Layer 9 of a small transformer language model trained on English Wikipedia (12 layers, counted from 0, width 128). Numbers have three digits each and are written without spaces.
In attention head 0, each number of a token's query is one row of weights dot the token's vector x. The head spreads its attention over the tokens so far by the softmax of query dot key.

Query weights of the head. A number n stands for (n - 500) times 0.00091.
q0: 489684348593535365455564340511592579570525497570356545521358310486368576444412257556658638377330500739342553390387538435332570523355430422526530410347567321640343572637576464446601485364555485609389618546463538440522393465705329417477537435606482459437356183431685672457339678514579544656567699578533546575299360431592445575731373398450283633607339504604728278386732295576691450481687
q1: 643680419578618496493458589207522602650595319453515483390773561436620380676685683551566467577496356375309396520311583590664616605526558574500722386835707447573507508522542565568540504682570585400463547601549522478400511511565423534681562729439537578556246512640465385534408526455536346528500361305427353586456360285396565539550316463757549484638875496334641426331120526352508295527365
q2: 732679386625412588330470440331631266638704403492464517496605373446198119663587442379390741648361378595384442471420598465636576496574689580468783439512519350492262590668469433675620416672534636359496462573460582542401400621401523496667676500659386719599218341484569448493511417312545633625358460270205375616378451619400579423599285531381465537732582541424439460334282469366488354673488
q3: 216661654446579580659455546676272325434455410268697359643565256618488379642457423336361727536383492801430564513763615439332475504667319508428290716285288355607406397409459754463504462317597512643673712758433508583575524587455524496373467370539500551574436474300440508533591453524479720382508429525550480420277665473540668588380635627733676584680544631446462404167659317869416487446663
q4: 401650288615406462566561615606533611396638319410370329439596526160618732446378445393536580569529627637550515559533496511468295285455278340607519589590380444669396446457455470367293531663528447707540521731564472431662566680726400634465519433546449458339547583262547511388472643545310496371602549615720489347485222338584429783500669677665388427649669465504588572609721456560646464584559
q5: 365314529475433402487510574485112503452494523344472542404338688613373478448357641602500287512411482485585541484620575577435632305593514564432512491712439422526390406459494386527457356472613470471361595417495588340503453668427532712450573535491424398368614554515516557418506641614413429562424625472558390509512478523403400610576655497421443523534367621595593632282519506425292414396569
q6: 696496601554464443431688621316564382404402356480308446413525430391629633220401603197615528536375467152306400474452754427562692483370524679672567644448755447524386547206303668334484479543465558381363457822563693433893512622348508537530654556546480411504504483373555551374788673573568523424428346605537591544719617372305224435475719492620729403383649525325378387691470593389677491487500
q7: 555507678337408412458615365560719493511666568337472372471374319520580568405708415615421427507552497362516264482556532362818372431426477592719542325429404491598672451523676449554532396694569407447577292480474609477486500588619357456532421428577284591430651529656532587574324266537641427389658555556493618367467491474556664357431510592570608535700420437607238652463550688517675536528422
q8: 519428598560628524620585504568622566382471559440714315241709263395518427365337538232418335493437463774493536304514371292528388520441380611515379462585722551631546672243644489609317553408365493425533634374465556486400561560522468599336249329427358678395500696298408668703340514723404296582532597504448468493468553486675441517344530643435636547465467485684466624249578646507534321538573
q9: 671480421636288442472483564420645419558702485264544648300465425716465410583430337248372462160340500549511569618325387666731484691481369443644420685406527471523481472455574496407630432549361464576419365485557419508247634613586672771593679537632394717544455662543354667419330466543589500285314548704631470527508280710766396420516588678527453566415462605643360607487504303352508116588635
q10: 443522458673496536217438668568360659736470409400575588508462631234752450500308409269483251601707621404278606486551123616481584643552508466407500572482551431567367721550313262436591549680294737508261737670556561542351734312461571410338606404243554571283429703695334500398496762474194598670196513775399215742513481537475401484395607508525660375467385402615665593519652367357509270544518
q11: 457590537613434397453404333552478658362538406474403661361500496470638452665640738309640496471551432643302485345445453598627686585508635592695438422628574603438533484496568587455728422429250700290586278593503636500558474387779186342531446741421621559464401484485413493631254613515512307408485585457631328574386480335463496681596559548426572461576777492519617252784496711166676496403416
q12: 416489446393232644563303166493317415485547490455350566438621554589380341580375436315410483531373532385343310421455723404632357416575514559622426452477437745531441586678558640653644335653202536577620555398592296573536454700663358443593716644591535567435716515400448514474473503561683466744521536471405483514329481721364483436558548385433536445565663407672323445352550372597707550456583
q13: 430365633539500506530636380641513670548445461695430488593378562418419225573431388567417483587760524603428463644637279503348598621322566443245744368305366465437447464620572383636559553303507783373571315534373461596608388573458705538350479493477583486491530471452457477375532467408779549490554413556619404615630485435453310555312663513567424430270357762419319475545605541455582474549576
q14: 349274627318446365602277709536562654472600433471591487708648507294610402643402442351356493435511541296567416543583258577540542437241546543325428465332507600332518813619426426544539530500484613320588660620414560486534485668803429408454508555580557481458392457533519578349321343304458521331471534420511493446742407377623595528620286518416315431648672469715630526544476574693695630818348
q15: 530496347487557645589671435648426513401315412577552515488347504458521136646424623452810672414520597586640359324533509358423401603660844566513838500584315441431524351537601496475597272754559517398550561413384691573334512480475188345670491629536292543529316630412338508481352524542693448716717723349209541417353530472315672394479405132483601564544596474083205693555352437403682545453562
q16: 542433214453339736626510354347576687593684391460585581416463616600672321469651505316353272380250394331792523697289505559455298314587677281741760286447585423491513347643611666669500354667416323361659421477670278669286410628421389633395463690799531822472469618431433587350513270550974413487442780311500602509241380465652727487588183402523578371408663377509367462560313824505638495697582
q17: 361508315467383500567452250853351603710312321353574564601404815282575226500470391558589441663550564578386654412637616838305557697588485371401327550445437346233419462512343464369412443442530459609397515425421151527451567512601785524633328538424737550528442632416704313529533346528571462545453549632557508689383414667727637500541674683374376698431405579655587615496437305649397547439500
q18: 598456485598424570380613569444726528359546497452551560293494565687584444579508537445366417507255628614169381697441648496627435679383291410526646647549444430445370389680646379525663598630319431365454442482521672380431440435615596620570449647651545566577524318440478608439507681319711426616594460716554445681555350621739415537612515469294258467327605493449665264527513557407445632478571
q19: 420558620565449584503549561317683667664593411403722335493440255626434551533449645296543682355403395475575375343701314366597351668552205733485538531614329399471726441369474489481589377430520527620570453272458574652500537432715209745287584445592620361451482396657543706395507557511356528594810504258371594515362648496420472500523523475482515490311537303332446439318448634455338472554555
q20: 480560417547429687844411441447606542516523427511449602574442399580473557374439480678754571765559458407427349427410608615749696216465459429658373376358583701377700584485527508764448429320396563624602467549560449351484326600279426404500500586558496480693646553608660295654486385565572351342714801630566317474298593576414412561617619448462612729548447321641437500341561592554353467705763
q21: 519279203581594476427245232540394511484642436392462308649460542545611618551552206342602256282443388409415460465588403459706145460522381474404504477425485563352406652609312444567475496445536333434330471353500372616500570219458269563714244492550435573510573400504613397401615504485555514497540416696367406603580406585482429619508450504320556481607748434573222737825514370665535492569528
q22: 639705540247488515314586568318387582368508637460639649480277363533720691496496319445628588440673413632488589297613419545451710434418500440377352692391407608655532556536442430455595546333513521652516381614344477325379488139334488635278319290473640411393500597315504755586489223418298516427452337703621253532548281605641590438304785832500442647614337657542441378415683402285589443664322
q23: 431463690438472702462593732385767356466663378520471578380786475514605257654395578456387490290375326582567573500590548627335518470489585393569493460298590464459643426404550479542436489448504781414671449319579614730417266394650677401353540515510534643675586217542614571481405442482537470503652453380442503559517627614372591447514573345563500452686454313388537583562447387521577620725727
q24: 658429392677818537510457327500659500562309390337607367542471246557614504403416481678664644402658547448476288515637414486687794508267337496522485575455700547667497481357558431650462633249399570461486514330506636577365450295289472539403416248493479507332483561640624493549517562640537463507686544467789458313426390551433589331387318378412417518682386530518504618559694457551426431474500
q25: 430531592509471508542420574609258483532530593455836387248553681500462352488627688430372404785565556603707492509475531309491335345321590363377518708383329508446348429392603521424149570553611552467681607395368767570591181492483673551124635396500541372456521723521327411612500463657362347552650569500413372127479604254284675460586394442270359340496542399517482679722654475290169214321626
q26: 599548477507329234672220692341585407550446586621548319448379380596418435476424459600580577312483648524415585443493448493551540554342469268559352351466514406702382383514612753418435559335687624521567368571577367514325560413631403539556375485561727760466322554547410682412530704622282704463514284589533566557574587640612431433460652594408442546572500459632775643277407543496240485474591
q27: 703628657550148500390442387478578219859553403113491613436445264618387626410458333473539246526276575209466452477435463504538726609827589418459391477477336682278542555277429744711559346680486522349709453409644467526348526560438589645573721434345449883511646722230357332468726321504532642335444536323460427565388393425345521351343518461561557587787631587717486459394410627327459387807454
q28: 472570681434451472428700382613483406489270465539386622438551398443497603510310482364369332588610612588407264387444584631628338348473373454538323325660520475428451496355446480560481801658664672355643220590506414251521467376428445450661469260704641420485579687510528455503619360655747532554523479542517405520447652398493490509414329464550591627410403538479639472438597396432483374628575
q29: 438275443832659447585773613664385479321578646671729575545424611359479657414455452456445288452588539627557514426344496560734504489393544458478383662403552337442531533400632546373459529537331529642447524461665618373496535572522435695552460402510321537478593610304533625300361350727607601380528467390489624587566423409760524680360540507605706370561535676613273460376454507432401428282642
q30: 766575567503417488617641497552432418324526648640507468376714603546507510471517631429423336615686384420509406528484466382543530623503532529619446469462571565455529614554639556379503260651578379539523411416540556832507396608510322625633567486581372544357510602431685544359515570526462407716641517212460417458667639566355544531537449558380718612440624289604558631400439726480524619561372
q31: 550594382643452370440368554478478759718511299358554313562339492522370253416684508519313426584511511299421348437522751350618284593541685507383275516464341479325638658603424341635645423590292684430485315463198425547267530696530395534516669364607639792565386480658492504586391500372736746511404492314542478552754452518493676564534395639563530413406631391508543539602493436402535496477603
q32: 244462583364589585601430551719317441124400561544430556699528647627432471363389309434305464239408532659595464486718334364263276705632395287613101472495308483288513619496367532459378322319658463509450601590524362549838437421482702436292500340345619410346611412171548704571517597687405750479326300575732641473509521846758396440389698686339372512291198557822500556446796364610288563565548
q33: 660742245677530486347681339331605561652492427607480395656517457496341520396439524386675579500324619682416470351290615561537523344320636522370666564456459410337301624701577362416625378652562644489356640530428544404267394748535456431572465435761604350596258410339727573395422603393372402636380598539180552613351369431294456425504334649387343575628496516433445245413479496258548419469460
q34: 421358669607692397473581417493576657504507618684414604393369480560464528458496479514666507409654470650487507412457604417348623597443587516586524545408461560280287616679554517450567586297485623392437513414480703532623381500229468166531514571414676618663542303406476644616556603537420414494372582624408425612601497643336423500415729536358403591494470732699514593566653413288594521507504
q35: 334522512485468483564623581486571317353558579570441510430577737607322234483584576656448317437497236640322464674525339389410275674590587613582530481485454335430625398405478732464427533733570327338546417624422401794533354444332740475605286546326413809531504469482598397484634382525571629439616588292529657429532558479630610524471507532557565522497589504496407363723580665380623554640792
q36: 485519508398453583569597621330652500421434567528591539586372370580449531347445311409321453597320315579591554535525416650588300488537337471584318565275669414650748458281596604738458553527340245557464454358582277579407562358530486658408304285381396824538403673511500360477455514511538486424590650379395629551601427608676609514239519306308670422461354390492367455380609500326633422564822
q37: 654672566500654280435674445701595462322628622489587626395466309577420317478676504576507474440359876631735553144436275431450275591573574410460488568520458514470355419338694349485622655375446417436569362485497540601363534466539608623444634545595418444373353813438572702602407318234621544478474673520217418447643364474560415522590504474587659566581607672318289449504410638516664397437122
q38: 572368410635457463255683477763298727674460513822509516372457762613639523492430238373406427415727421611442461661667719932628356486504420205437554700412440369415525275496385496635723514230424540611270686509594396343313310610438635439523527481317717468652342500465537567344606420382358550311427138726692398716641603675491584339362591607530342377508474795446559545505288277434473673307463
q39: 549550660687500521602586530511489338603333440514462684424517601452515422414563555523450482644696306500288599683315639600600508385403475525385726400786671583478575395681377343596486397492199576442460450277382518626515533303474536533604470484651446151584446353638446550388645436478415433444525477320553345369739436363384316653451408373420608402575816320409523732593586378265588682454309
q40: 566645398357463726580546562511526481282625594354403604390587664492373340339604762391331430449409557489381563555352351316545469662545777677406527512679677518562613449636485508564699585768410469305325515575536357734485440445477664455465542657479511664493599367371405615466641369609705300617607723395558614455412605640419392355715344294455750481446713273423570438545331628565653629457687
q41: 735507409469602339452667771434470658395500439569361521464401562688396468562579564465513682401711385342545520709632563487687573634537663394612580581586348288464490507424435503554513628475452383431487467423780619418363547333432598605461624622465582528441289373642377471334604526429571567560381448566386644530649436667563574446328423451660578428613507503597472569485648254323363453646678
q42: 445667545488496328500412634598673549418301544356833388667357515557500302496419645638441429563584358507682451335661397557587637549404507571330441540605564511618386632392577477401331504304674668451651776492510565693461564315740419511341390321500311591463474484354432602726350522580168587518235586177539493402328314605320551565387421504444362676471375563641547567363603393658409321692516
q43: 665567570689632449580333766392449439590263481384341457425529520458334493340424313620557604409661425547429813629535419426567626389526469367403377440476323424528438446547471701323438669483619599566500509612483739337493471594477294571359576483454462507379598673545436414571575569468412472424519500530572622494282480546506642354500460475621623368608426604520493305398596494406413373440643
q44: 704538504337421493330622371406504467433563500407500549443349627489504598443539640462525532464518322357493627570558746478628409389666678399374691473574457424514585461608522704522539443855420123406719383496484426522248332211638618397696417480542364481455482528689604341439417422733485455472637771302504518391464587402374698507725435565478256579539577427485313409689428614537596669731434
q45: 475634204367618364400487529548552633673532558668521532390504492697600731610243419479433401484484654300558368390658609544684541448714352429521342567393583542445442356390325671733329720230299772646560605488361473363414524652410687319555302281435535441574520539496466488194515722351576706553539310612562186635476307626334261337344659654544435683504396667599433616491673391598487448674551
q46: 644483379776309342475782512398654364423351351252352617512536614572234640309406454570683586051565278465370512365524454548665401448524504473496620692771268353655500391492746524404504624664452308445409659445424443629451484465386624404542635474527371122643645440645513435390597488295437565421735525566651496614645540336508466398341683656638609346331440537455392644688593456585621513554314
q47: 398523448344522555408549500522496452686326458529462618346461328720562766475272275534241735410454507417620442496478273445588674623578354626405424569438558472432614457493455526474280553191512688565664603715468444500459445682593557301388398382500446454596504536281500613281603447618709692600327274843617453649457460563637249510699653540678452541426383642496458436528445437515496610470671
q48: 428658519512609527456277428514480599591541559565518526528521518401474466514572438334420468557545556654466601392517393339522569431664540477491376427410425533523557506349435471374689630466430524537456514416326661400586587381488500582320500254428557461490549475412402354553432412523555511352425338557620645520460497603635382346437391757566668360506648734422618455443530520597369447280512
q49: 366827633551562725553644329444604609458358449661464525445645446605482463459492407139497586665405571716510437671344353507569225288663708659463529419436303609438555437472621447528663435722504385427493531476396483538281448585568353359585504669547332635571572591401459308461451575450507363464490619325460497357590589510621473467579277617584543458422760551315485591354375641486474349522474
q50: 228508443735400435522379433609552577583635359322743601635445264378512669405535259627524548607508673544445738363436623655296467688668393360530407385388192561540468744703660348598453550466757291616245409399373609294567484543500382341487609352589484691383253701479274551455443453635320515477444604719550349661404397516560555692155750632572475479586451784726496513411443643693530430324375
q51: 676754368527671518497513559477598603742366547360304605541636527261693605704614524322452552444551500493380575576691257393459707729703496362492536393500507543578496228444189738161449339748434527373235467485457547504624636374809544645548574545446637429503396643462388460594610570462488348514762313441426526466433362322339350410477579437365611396559625433445464492354457523527658366343427
q52: 429838524579857308487814492849378631512430440613598523383448574576496744312535396553447464496651735468395536542557599460512335461573504439383576470581575373486620504429570577551574564523548649536232489576449580454515511210481599456611279617448596530446611539783206584610517708460630514243464433636620550702525457493482468559347545396695551484367482583316261496452459672452542473492531
q53: 533592454413466490431737267570417447473621307456427566448623382563507773538500493580531569500466440610530448411483353222619612417698439351580358404451510414497391456645617344669347722478515579562640565350579732524626545380557411595610583662208778471429459568486415480581408585511467443454417403613457263577645478342413334477331837617577404476551626507750460576708651556454691425402582
q54: 488533504488431379563638512404461363235567597504355469550360345383248537458596640581420515382447449382392554500454533551632536534194674366468520630372235313363678549557634622508632710414279636404795201643432664542596423379532523586418552408638401374405393504590357242450474273484959526291680480476612569569485489437554455618480573523789571513635694208227419544748529477504447600560368
q55: 418523590511401306529436627436575453411442271528612693433671456478504542437677504451355553616396489493662604389482443551292422531511587684586433666715635670532434458277650478551333433470429452550417490529613689542544332546423486482757504585476549477569578318344473510665571336456310452561333304436467560307263402631649576374500357656557711599604406372389553511133264627602252658295336
q56: 451428757519396397601674376504619321303437479528696663831582467427649341493418635360500590471401364486619453492687657252595444469559649582413519767516590462347436485293286644372475726611456466464554426554513312600433714631496578647534568500740432572465561720379623549467281475595488604376482489568594439572321613587554777390601443539431474475504726698425432568496650496770511285361465
q57: 520446345517551635526417476423655546609326334665513538576512610445412445373618386551561481481522464529488565707494425376514436342300389378605527408306497491465238572286470540412547537497258640503477418461477600233243643532556516376589409615528602503392481795487301437410531570533524519586445714520661717516285462656587497312487507426374516422374536612399625416607601369394425608520680
q58: 640508492584352531451398355515529434516593341586394375417352298526526433651465329297327609316553533518401372306482527526500519373407443533645385423539391444565543558413306373673592774326412564681236582570430658514485504547609436578373481398482367316413208476355670394395234604411337423434634579252719428504482517788507305705504649612423426364504416278379370253456576493381512685356531
q59: 479450706384587679448455437335352537346390533467405545394193545687314294444703751380517360547618514483438368550594656439422549566644533674482546550309420580675447450627490497446618560450541420233605582355521568513458632434683648442358528409519659493473397555651436660475369338623404494526463622394420689379670401396483402452549461487362654462490527564553334269630500493727507362689471
q60: 239749666566317423447706508541271646625492629253358420777517549571370298540687484233434592398453470682336637267555602384642277560647395419477562480460474493336475244478594338489468581429553289544467764489516589529569526366447359541504335879482606516389661355319641522541381467350437433458544519384523526548419632557405539535462368346201523612403429473492550592471500732421461464689318
q61: 485620551604638473355480645414457428589344410423612667454548496453572282711673454459430589429364606567376622424518560518253563694449413518373365734454209412574448538221569631514396440424433426691367594482356607377659378542463577431304348492407289440538581543456205476612351549547496555721560585605574669710461516483479216473732650267628420457420586688600755478512392619412459430541412
q62: 476468434678665604510500334651481672545600353556370565321633469531451484437659520460369474235559685369456462548658512282454496669335467327028841680561398496485456560403573562569445678604488602646519337538503431418320405485337633381728402614456522587507474627512544570483454604527444475284384672725316575428395379427541441255176655642693427579603565619535321480667500267288452394386719
q63: 412604265456451567513618515475437521523371486514518623434468457624638432528591526589490490531630489403401285294472552418260295603414538685319456296428504396455386556524453367521438577556659347364323490405525313441529436421605686486604580481490500670534497232443422387656693390454261554420514489419245479430716374642381377550805570340387539482455532437262489632317443326259544264485116

Each question shows a short text with each token's key, already scaled and adjusted for position as the last token sees it. A number n stands for (n - 500) times 0.0024.

Then comes the last token's vector x. A number n stands for (n - 500) times 0.011.

0 " Event": 527422490557515557440531658499428424644383514492635553411511372450619384601452449503576499341445548440477552545508475464489562566426441539476283195647476477435528563467487464529467475658495580
1 " |": 464469508519479584399639662479378408725335475422635492378505329416667432571506461476549505313440541442472591520458435445537563539397365532505269091647501474443520512431484483533433464614505566
2 " Qualification": 440556533515463528523660646414376416656339499506605597397538299414601364651507510485623508312508485397495593530485441442574520589400495575513289140715517521440626564394518453544450407769477560
3 " |": 497511526443469590462703590475431431730303463408646492360510302376682491550552515489518507289495430514494546495450384486607519461436334591511267063604485472421543493406496521547436441667522529
4 "  ": 548514492409512628496678607484412410680326479478599503349474290329646463627494542461540472268489450533473527491453425536610524488473417557502310079686470481459582492392489462546467452728526505
x: 569491426300527478682491466467402559509556555456680407550480570586550424464538443521449652575451400383728519482420541494520423531397443477674562494615465631614552531481476560546453457432535420524545419543456403430549408584417557457580441635478520478613424559525386544456565429645467499550528528614408543434480534419570573474480413542491549640526448344619507608477417500482484454502440
Which two tokens does the last token look at most, in order? 1 " |", 3 " |"

0 "na": 543444500521458519447526622527435430641357513471601561392541375465640376633462474443528506365458558442440549533522459510532531572464442535486247175661480449465531562465506517541447476624524566
1 "'": 496472533516467567456525640511371443643389513487623528422534406437640367581481442481543504353425546425454555548527462463519549562422437486484275202619496452446521573453480493523467477634530570
2 "s": 479525559498440512452533656560377406661382477497616556388527406441641369589475458460572501336432524413487566529525434478552553571410466479489273184655473431432540570469490456534463489604510569
3 " life": 404603596435424419466498608504383359701369523501535571338547402421598349645451492460567482320486467497549555486553461446609534600448554544481334233715499440452658552470495460557544465609614567
4 " and": 461562551444401446533517627597386390723445504523557612332495399428577428645483557394604508368458456517558561504521461460633664598374501438486268171678536411439574555391487445563463485564537572
x: 437464493509458607710464422476428570579616539493497535501553425661472275539562457417543514565476411463623478407507437632435504534543446566868599427490436480529547544480490552475483537446461466505409489503596460574517454545511540431451460694441432546457599503557538430435526475542298510445542610440511626472404506435410507457447428501478521509559469461554448397429449516589484462467479
Which token does the last token look at most, and with what share of its attention? 2 "s", with about 40%

0 "lo": 528442489530455545436527610530406462637357508474630569406573342475640369597475470440566500357470560447441527517523465500506535548447444547478256191632501446477504569456500508521452463616528567
1 "se": 482492526524461531481507632538408451613368546522650568424571348470619355636486483424576508336456565405448555532539474512543543541472455536463258210636495422473531580424510478531471453652545585
2 "d": 472520541493439523451556633521382428643344507485625529381528373445631366620489468469558494331436499417468565502550482488531563543405452511494269208642499471464525546429508488524450472583507571
3 " in": 472560574445438524440588617491366417679378473447639519364498386422632369601490453459551498336437468439505560505557416499561575562400438492469275195657506488445528567443497474530427481591517563
4 " point": 498628581372408489499642563462340345680372471540632556382516339451676358680505496438623462293489383546557543510573480481598539602402496477474330218727497462412631624364512441587443366706548560
x: 464515615471534491566623487449436610488484589428622499463618532568446251473485476538536466622435462325580507539439555558474493397519440672700606525532545479488545540394524506517417346490485524439451439430608591475467330563463500566526498699410477509487565454588562555421499630584511430531525519551400578303451500504450435488439601508503592575527536341617459460576559447550439490575459
Which two tokens does the last token look at most, in order? 3 " in", 2 "d"

0 " Summer": 544417495544465566405547646476391426665351505460632550427528368457635366590475430476569503350443557433451561539522470460487570580439434517483291203641504471474536574456499481515445465594537570
1 " Olympics": 490471498530476540428550651503405397720354524494616580385533340449648384615456449490596519317428550407470607532540446461516563575417457504472296171689489465421544546499539484557456478660513550
2 " in": 431518565457443546431602650477367399701380496432632543362473379414604380622482468436529521331459514423445575535540403498586593570431424485477310209683520491429547540475515473532420493612532526
3 " Munich": 441578616420427489500599533520341428700341539423615611429573294425642381610475499390562522356538390489464531504590484490596506608482489505436371206714515462479549581475493503642445422625494492
4 ",": 520609598394399492462622569495335442739374547429652585375511359412660395645495523405596524321507435517526527447558447486654599611426401455470295200816519481440541530463501505576411433624536494
x: 440568587463457496664506491398517574534538592364672520497562530748542452388507439416537437536528370341572559516419534541533528504481453615834521467489571471581590506517482539547576535604482504591520383512505521612396491569554540501445520671443526541527472494494458591319622524618290483513490506439446485430404476581476487539483438492499481588498486473644498429482460548468439506528528
Which token does the last token look at most, and with what share of its attention? 4 ",", with about 30%

0 ".": 511434479551441570406569633489382403671364485409621523371525404423644411583500471501543477334421528509461549505504520479511572566387399490483308148629485477436494564439471507520418472565502556
1 "65": 454473494488407482454570585506445408657351470482661619378584372386644481610447467426565527336444543460455529472518509507579590610477422495430340143580523413503545554376487475557462377610476515
2 " |": 403508500408481588439712586476392439709282452413619488383484270384707487545530473478496536299433481482444555500391424479536539548420346539437275092624526518456537546383502518566459446597541535
3 " 11": 462604570427440526452642546448386411637331429434628570379526332392651470619465417414601503280467408498492529446473430486579548577475429514516382146674531407503565631345562463643435456643610513
4 " |": 524540567402448587493709580476403450688279445446590502353485284375709462563525495393512509302457410544488515453456379536620499510445370501454314098685485505405552605360523493624447440660568580
x: 502485478423457416639597402434488558496557555572587475542520509542453435414469537566487487544483429465587499567460589634534457394444507530781548487559514590549510527432547569562520533483410537524436477454517521628462463513457596529549479686415447458564472450516447446101568552520369478575442372578468540448558480535556453412444441502435538585561422424594368477608511550523493459545491
To which token does the last token give the most attention? 2 " |"

0 " the": 519418525551458524435538656542389393669392483465612553375534399435634356580501450478556505342444505478444538549526446479534544575427464480492283187642483440416547559470513442514454492603511557
1 " women": 480541526505444477442454609507480418692367509523561628361554403418627348615411583403508448341461564431431565479524403465631532596511544466480320232705477401384604499546562460648533490723514537
2 "'": 462571563488448485527497629557409381680407554561544568421507454383598334587433493454532549368472548466504547558509471459624518537458532466481320297591510388460617578446460460538521446685555585
3 "s": 451588547466412395522504631644433340669389507565529648415520401400603351626441509391574546353446504516541537521432450531659504550497570521469296252677418328413665588516481430577511503635536570
4 " 200": 552503542471515457544487548504509422604411491553551540420515407345600337573444458462533589308479431578564468459437428515666481533576587529476355294572490316424645582472516441567502447671535544
x: 642489508429557474700535462515489567470503409469594614571586451488493329369491508403528572540457421496559460499436578474441451431397381499742478439464460521608590487510541492422554560535428398445540374570491456563450437544479542495666506752586462527619476492468420454432527390499595496511546621595505485464578550597464491535381548316430544603513514529548476496529398487497474417562508
Which two tokens does the last token look at most, in order? 3 "s", 2 "'"

0 " Manuel": 549430492517473549445504624507389440634398493473625580426552355460637354606478498418545512384465607407430556510500436479539521582497461489457275169628481397470527566458512478536448470615530570
1 " Bern": 369544547433501542484546534514452438603416520517586587463574251483661370620442507421566549413535619381415558514520452500578481560541488514371309242615495406555562581463481451595433420623545572
2 "al": 316658551396535480466515570564435487623375585512577592380602288468670370624439525346565551392516526435431541539476426523643488518576499561418313218687476355530596556478487489630462472607544542
3 ",": 442593568422453537452593584504353435726345487456629557354546356405688368628511522402557496320435462452491575467516413495637576584444422469457243148705481449444525527479487467559409460592535558
4 " is": 505560549445462513525639583487331441719316449425597576260572390337648451612479537430548495373449463520557517457556476474556546539379412409520284145677547522477497563462445534558424437624509519
x: 495447500378510499528538392458415624502557604360621346577541560576458332430546519545555389579410424449572625472451434369441533445510452583728652477414502482571476495578459687476549551479449512487533521495593485562531417594530560465438515588388450533559560524454450565278536534525350458517532451506390500466410561496505484455497506364443520578649445418531554447496461473432465378618470
To which token does the last token give the most attention? 3 ","

0 "do": 543448521481534468529443633608414499574361556550603589421614257463662361651494493424570534388534587365466561538539458530566443518538501621438254206665465386502579603485472489585507479638541651
1 " approach": 481460542519462490474508671520367400618365518473636561354531374447620352612484475477574482329462599400427617538565438434508514529417485573470287215655534496464584563450486509567497474626554559
2 "es": 457506564502418516478538645500364405647337477461641562340525410440639364616496490441557500334456523415450585492571445441525563546368467488506276186671523469461514527463520519545476471613527534
3 " former": 471576550457452466489537630562311425636352512456633572360531376374630353610479464453596502344423491465527576504536452475579543578434493449481277197648487442391558570471552475536420479593518543
4 " prime": 479566518416451409480527629514354385554343549472610579384550320401601341613482470420670461412548377612566513544511445439586483610465577488490368252699422444469722587444537465577482452661565574
x: 483490604490649520596573450355586579539549604430465411514524416506437338378548518473470454563422479370402556536355580469419486455520534599673599527527492596539543520433530621496502439428502493553369334563491578374598470543493523458468442786707371569523494423514508617398564490546562515434622510410529559572395483528468488595447514533485545587490562459590486482449438525520464427569390
To which token does the last token give the most attention? 3 " former"

0 " Olympic": 543419496562490540397550659513398412668396519477617569418505378462634382582465453470588513339447556443467569561509448452500552568452451519473272172665470436437554577480513492558460484640514558
1 " Games": 465487506525477531467550661524405391679386548500626585382517344450639401638457469477580510305451558416471577544527455466512556552437435525462301153664476460424535557486571477547460464672512536
2 ".": 472487526499456567405582648469376401687358504398617512357520399417640422591499469501553476338420506433465578474541498495529572533355405477509327142642482494437482553440482514516405466567501552
3 " 21": 475593559484456468491555622467377423697332480498653588404521350368603429641416430441585518335410452505530516457540426483616571563493450454504363262632522454446612536447537501574418411651589530
4 "-": 509535522392449564474651592436452355737325513514481600402496366436637425593533508405484489348444390587483525484461412521647512529409446413424330201700459459476599574419532469607539399652594607
x: 615534524395454483512651440489503599453527540503549560596518536453547384448507487589438631536399417321581427576585500581438464399505478475747565440462470586638534494483489427676517548514484512443421450476483534476456412529559544491563475654516503514583473438463512495340648466512566496606479493461405461402506530522391465366419484568367639602530421459569415519494464691487403347445502
Which token does the last token look at most, and with what share of its attention? 2 ".", with about 50%

0 " ceremony": 558414490579504543445523665516379416655362523459610536361514372407615408614488435471595447325425537450470590561517450411475557599399431514512290168681515495410566547437541494568450484665518564
1 ".": 486447503530442571402577642482371402684357492398621516357521403417644418583501462500547466333421528462453572490525505478516580558361400481502316135632490489435497558431475510524410470567503557
2 "\n\n": 470483533482477544412617616426409398729343494378599532337517376375669419584490467508543478357447519436467587469527450493509606556338415481488298094671486536457497532439511490494431485597544535
3 "T": 524526547500445503537575568453458421657337438515611588441512271397596469593454433498513466383458432557465496524514491485522560602497470522487228243644485494461542548438452462584431505651618614
4 "rip": 584487569513468479538531552512409494547332514498589590441612251505568469594487562463556483428526444608522515512496516542516530556499478595473275289626491490430640533384518420548437455714531623
x: 487541513301467469553497575447623534575477584400507547486501613517377514453481472582432410525498592388524558509472454513487532415484424557690708612576556621399424470431506532502415394470464521460559460509561514484504366522504504617490511706659411418639670456518580397395542533481606380492502568457501637438452503525434442466526417535392601480580585352381418494544450526394559511579429
To which token does the last token give the most attention? 2 "\n\n"

0 " Pre": 534444502536454573404552619483400422607371505468607531422508402461631392569501417490557492361448546476452543530511481448457557550433442520503292224598501452482542585455494504494438477558556563
1 "da": 476545520497445548454608505509453404615368540504526595396598391458597383621557487345571447413553548458437518532504533526557535574485510551482313244698491478517639630404526428591461446673578558
2 "tor": 376608483459474431532559543520437433646382502483606566432536359333650415679442537353547493339509492479453592574482478499622501584511501556406321172666547436456613565371494474553409456673502498
3 "s": 445587525454478453528486543542476394640370548582579589372570392405656370660430556365533501334468445526512522508478453485644507571517499539412279177671472385468564511481548482599479472634516514
4 " =": 505570523449447539471577613465359418714360493478649517378541381426650360607518498454567507328471451514546535460548393504532561516390408482475262144650523472453501561446505490541429445607567552
x: 481548545418561509677503455426469568515560571381544445468595482635491457364459435552530535535495380387574521529410472479426542444422464647742612468498503510557531516522569537513434505369496549473488398486483527432454382580473596524363508628290485568551510435534447539165497567612431531513534518475463603491402543511455515454462399456486539581610510543554464390471410495567406443504519
To which token does the last token give the most attention? 4 " ="

0 " 21": 528425488553453563414530639471403437641355483466631536418508394460619390571475423497561496356422531461461538511520463464482553565429442501482320237612511468461520574457508499523432480570558554
1 "-": 492552473507477519450580634481468387654321532538519583403507356460635410604506474420488479360419587413479596506446442489576521528444445475425315202638453433466581583426513436566511439591612603
2 "year": 430577574458466407457593582513383401598318483447590584360539354402602412639419466464637499362442487488498543468484527498503511594478531523448395242666523400462679587413516449512447456593574579
3 "-": 439579552399438517447587565477459462500414512508461525465513390472577392568515426448576458402494436562496534519492461447565498531448551597541371280665508422521703603355414446590538494578651555
4 "old": 511540558372467440494525569600332437654407546440599545347535420346625430640466489399603443345426411545522541509437441481585538609445496485448355159682521429407680541483532467547447480589564572
x: 429508547585510457707518464557546582507529614515549390391571376684402333371587426479465423547507373514495492420385535423475474452503495613801491463565534554609635486463509576422461548461468442519393474467479496598480416437555590599457434674515458480481566481530576505300531462531515478477492538444492482572416538519373493610421437494454597578569522519556453463497443461532413415529530
Which token does the last token look at most, and with what share of its attention? 0 " 21", with about 40%